Layer 5 of a small transformer language model trained on English Wikipedia (15 layers, counted from 0, width 128).
A neuron's activation on a vector x is GELU(weights . x + bias), where the dot is the dot product.

Input weights of the MLP neurons that the questions are about. A number n stands for (n - 500) times 0.0015.
n200 (bias 0.006): 650,692,308,432,621,422,386,539,639,429,717,555,605,375,382,543,850,468,549,557,477,261,643,251,621,844,407,439,476,612,443,607,232,766,605,419,586,816,432,378,323,476,414,526,324,471,532,807,490,364,224,587,559,532,801,690,693,298,582,376,409,481,608,606,500,392,442,865,354,442,403,473,553,564,590,542,459,491,88,760,711,434,450,544,592,457,209,317,461,289,365,477,668,249,655,500,360,556,380,646,725,482,639,264,678,300,252,461,414,109,398,597,341,448,269,570,453,632,745,509,328,839,295,481,611,423,532,531
n205 (bias -0.010): 287,178,613,566,472,562,522,353,392,558,696,443,794,554,439,457,741,372,195,756,360,351,511,368,614,622,813,511,611,17,240,451,989,649,551,553,773,451,581,620,329,627,546,295,495,907,536,838,735,299,234,402,637,339,607,749,461,635,761,525,344,489,540,640,232,621,591,309,348,191,435,480,274,704,673,817,328,283,421,558,490,526,576,500,461,431,483,689,412,536,604,453,732,540,442,489,636,730,495,862,336,450,516,251,561,325,287,446,516,313,386,222,241,559,669,677,558,373,165,317,578,379,505,310,274,716,515,808
n213 (bias -0.018): 522,609,806,471,609,535,270,300,380,556,224,505,628,573,568,608,655,401,442,459,320,445,277,485,626,672,520,556,265,358,346,574,747,413,333,464,490,384,324,753,484,295,280,542,218,443,691,489,340,390,345,515,394,500,570,791,929,318,688,572,745,429,700,860,469,685,842,270,162,552,395,608,229,660,683,304,566,300,341,265,431,382,598,776,705,552,511,753,457,475,460,490,708,389,439,431,556,662,557,121,262,404,389,750,837,916,572,427,490,701,460,300,343,619,439,359,649,534,447,586,625,169,601,253,307,500,343,750
n223 (bias -0.029): 214,769,473,526,533,596,641,569,463,586,442,417,662,609,470,414,436,357,385,672,443,395,402,759,459,306,624,554,487,620,658,620,571,690,444,572,406,560,560,657,720,221,457,504,293,450,504,533,314,357,296,487,374,461,605,570,561,573,613,361,532,406,453,232,350,650,181,531,361,422,860,565,335,486,775,496,495,637,581,841,348,275,222,319,282,324,364,536,626,648,302,491,523,232,366,203,735,833,409,574,356,678,562,211,378,401,581,573,731,597,385,653,405,649,572,509,644,530,551,744,465,616,631,325,345,578,720,475
n333 (bias -0.017): 374,394,421,552,573,659,391,721,324,569,409,447,669,505,591,495,749,298,332,284,388,540,367,645,720,535,666,410,527,178,715,467,586,386,246,257,448,533,348,542,367,714,535,492,235,505,452,595,537,780,573,504,599,339,143,549,505,463,593,517,486,396,652,375,708,496,366,553,369,369,687,413,824,704,486,482,500,669,418,468,174,719,365,330,424,408,410,284,491,597,540,849,410,625,296,486,280,590,694,535,406,753,513,513,533,564,743,653,486,531,299,561,465,752,573,764,641,250,519,630,813,731,269,266,319,542,518,525
n357 (bias 0.000): 212,479,322,429,359,557,411,538,641,580,495,65,490,295,337,98,430,454,314,645,458,593,356,680,691,112,421,558,734,200,259,527,534,559,515,339,393,599,439,533,710,271,587,254,607,468,362,517,301,566,548,562,356,749,173,422,651,169,593,864,581,611,454,677,73,368,689,104,608,664,511,454,831,117,725,699,483,581,436,495,438,580,647,555,426,618,789,579,517,629,453,584,60,631,882,638,474,437,787,608,528,365,495,439,522,527,371,375,736,652,704,500,613,269,766,348,463,659,776,815,552,638,385,248,549,554,341,525
n523 (bias -0.015): 487,519,472,481,387,630,652,419,592,599,382,290,536,337,594,203,612,435,670,789,323,707,606,234,601,315,403,379,756,427,686,666,669,401,398,330,571,455,496,346,435,811,444,496,346,627,523,644,468,448,449,603,736,478,325,589,554,468,477,511,368,414,519,385,380,455,349,308,697,556,306,440,724,479,421,759,398,436,563,618,599,410,425,651,551,480,369,449,205,447,481,473,516,340,524,516,516,496,440,292,626,389,628,591,438,528,635,424,504,504,670,504,398,405,736,832,591,511,276,554,589,594,267,500,436,508,628,674
n656 (bias -0.005): 522,376,407,286,474,681,509,350,614,525,711,472,704,693,679,450,592,592,381,400,537,492,509,467,308,607,357,459,322,589,275,547,648,454,404,467,595,504,551,500,806,512,492,554,475,496,448,365,600,474,433,835,410,302,557,687,548,572,580,640,475,459,705,358,121,286,399,695,398,508,359,556,437,595,430,541,684,603,425,782,677,454,642,736,624,383,548,451,297,367,382,337,747,559,727,333,566,315,386,636,534,535,582,420,604,621,471,487,538,378,443,581,791,575,521,492,367,512,311,263,630,430,356,180,796,267,452,393

Each question shows a token from some text and the vector x that enters the MLP there. A number n stands for (n - 500) times 0.0076.

"end": 536,336,608,597,312,576,464,477,358,602,791,557,539,548,332,512,339,269,630,498,629,585,400,375,575,358,320,497,408,661,375,641,635,465,380,392,541,435,580,342,361,587,465,409,579,376,550,503,516,666,407,489,222,426,462,591,701,478,330,452,822,541,492,551,754,534,561,524,863,474,671,613,404,430,568,408,838,620,485,587,491,423,287,483,509,501,508,830,467,448,329,367,522,472,255,827,500,483,294,622,156,541,504,556,224,250,433,753,413,410,558,362,594,579,416,514,341,812,644,365,352,479,641,461,538,417,538,497
Which neuron fires most, and how strongly? n223, at about 0.44

"it": 653,328,562,448,285,599,576,450,391,634,819,593,549,405,277,470,543,314,687,427,519,488,243,417,536,391,343,565,409,561,345,549,622,437,460,391,398,505,543,318,329,659,401,447,592,420,405,519,540,684,431,563,108,497,373,520,624,402,466,529,840,482,316,609,812,527,646,543,844,542,561,668,559,614,471,380,795,508,466,498,474,509,293,543,591,508,396,790,437,521,357,310,510,481,312,780,446,439,272,581,300,595,507,589,230,304,267,676,462,525,534,397,479,609,441,664,445,768,592,396,329,488,706,515,637,336,632,568
The neuron with the highest activation: n200

")": 477,226,608,551,395,705,526,479,281,467,805,438,402,534,477,468,425,233,689,367,602,521,303,405,706,355,436,528,352,470,267,505,721,453,418,453,544,444,484,317,360,689,547,372,465,459,500,612,418,663,371,417,298,565,401,417,696,404,407,552,711,547,436,559,847,509,532,606,798,498,617,530,541,548,568,393,804,608,453,576,371,638,268,447,569,432,402,697,498,508,330,388,562,678,320,730,436,503,272,621,192,685,496,603,225,367,335,733,417,569,548,340,509,760,386,651,420,712,529,354,307,410,610,482,550,620,661,559
The neuron with the highest activation: n333

"ik": 572,355,653,387,342,616,517,487,224,585,804,501,492,526,406,394,494,269,678,540,674,575,257,477,560,360,397,503,461,524,303,608,665,584,411,454,539,455,538,449,500,643,368,371,562,436,522,589,422,652,477,445,145,616,382,498,706,400,375,450,756,504,465,445,910,601,490,526,819,532,668,617,483,555,666,439,758,546,456,517,447,541,313,471,508,446,356,738,529,597,420,410,543,539,326,735,484,526,178,614,126,566,465,615,194,230,179,596,484,432,636,422,474,589,571,640,450,680,532,366,263,420,697,463,535,438,564,533
The neuron with the highest activation: n223

"al": 528,309,621,570,293,657,547,488,384,500,756,612,424,506,419,474,439,295,666,537,502,456,369,365,627,411,439,510,387,479,306,600,726,473,361,329,374,473,578,339,592,608,425,532,587,344,529,357,434,761,332,605,222,496,370,443,705,387,375,507,760,463,434,545,897,535,549,481,802,528,653,562,478,485,604,438,760,607,454,594,441,495,303,545,591,437,424,868,556,476,305,354,624,541,335,797,527,416,333,634,182,603,444,637,259,387,353,564,325,485,597,242,426,556,377,654,406,699,580,373,335,493,703,611,662,429,593,465
The neuron with the highest activation: n213

" to": 501,229,602,588,345,601,523,450,395,565,771,427,449,490,396,469,457,334,757,483,555,546,387,311,624,379,484,443,450,636,364,648,666,461,327,386,420,462,542,360,515,652,482,249,540,393,594,533,526,513,433,558,318,627,431,569,794,548,457,475,703,528,367,470,785,554,582,565,775,466,643,493,550,446,560,378,837,639,576,454,413,498,308,488,494,500,361,751,428,482,261,289,512,599,376,826,483,460,236,580,202,524,431,633,200,338,467,633,489,400,665,300,352,669,524,628,346,746,650,287,254,457,687,527,671,520,516,489
Which neuron fires most, and how strongly? n523, at about 0.14

"c": 556,343,716,510,320,619,465,449,353,503,813,513,503,496,410,509,460,191,672,399,495,449,259,396,617,405,430,577,454,581,354,514,692,472,394,345,420,490,530,404,453,617,396,383,482,354,547,569,430,618,529,467,239,481,397,548,698,377,449,464,823,604,535,478,792,496,514,650,863,609,642,530,486,538,615,301,789,503,588,489,344,540,304,580,457,499,392,748,536,527,494,419,592,566,418,805,546,435,299,674,229,634,405,623,190,277,326,625,358,626,527,288,470,669,405,571,359,667,511,337,149,472,661,600,662,461,559,576
Which neuron fires most, and how strongly? n213, at about 0.78

" H": 522,281,613,524,268,592,489,415,363,504,765,488,398,492,431,404,582,361,680,486,542,493,322,389,610,423,329,525,412,475,321,553,699,481,391,401,540,497,558,361,377,598,453,387,534,406,461,445,530,650,538,488,323,620,338,429,742,376,367,387,767,519,398,429,807,507,511,567,831,434,557,529,602,540,592,547,839,596,610,491,464,529,186,500,572,507,374,664,559,475,393,434,587,573,387,806,511,465,183,579,225,696,568,665,282,277,356,832,443,505,633,329,339,575,474,635,376,726,601,348,178,438,660,552,570,481,637,596
Which neuron fires most, and how strongly? n523, at about 0.2

" act": 614,425,695,507,316,591,622,494,311,576,754,569,539,432,287,599,463,327,702,464,497,564,311,236,575,311,355,300,307,666,337,547,663,406,479,351,533,459,551,287,415,520,342,194,583,346,510,537,432,652,429,554,328,463,420,403,690,565,449,519,729,536,409,475,759,679,494,597,882,468,532,577,481,596,547,445,751,703,545,535,352,597,200,560,535,553,415,726,555,526,389,397,475,595,332,746,591,521,364,623,219,463,508,473,183,333,415,731,483,526,556,331,325,688,401,525,464,796,612,289,343,436,669,556,640,547,629,532
The neuron with the highest activation: n223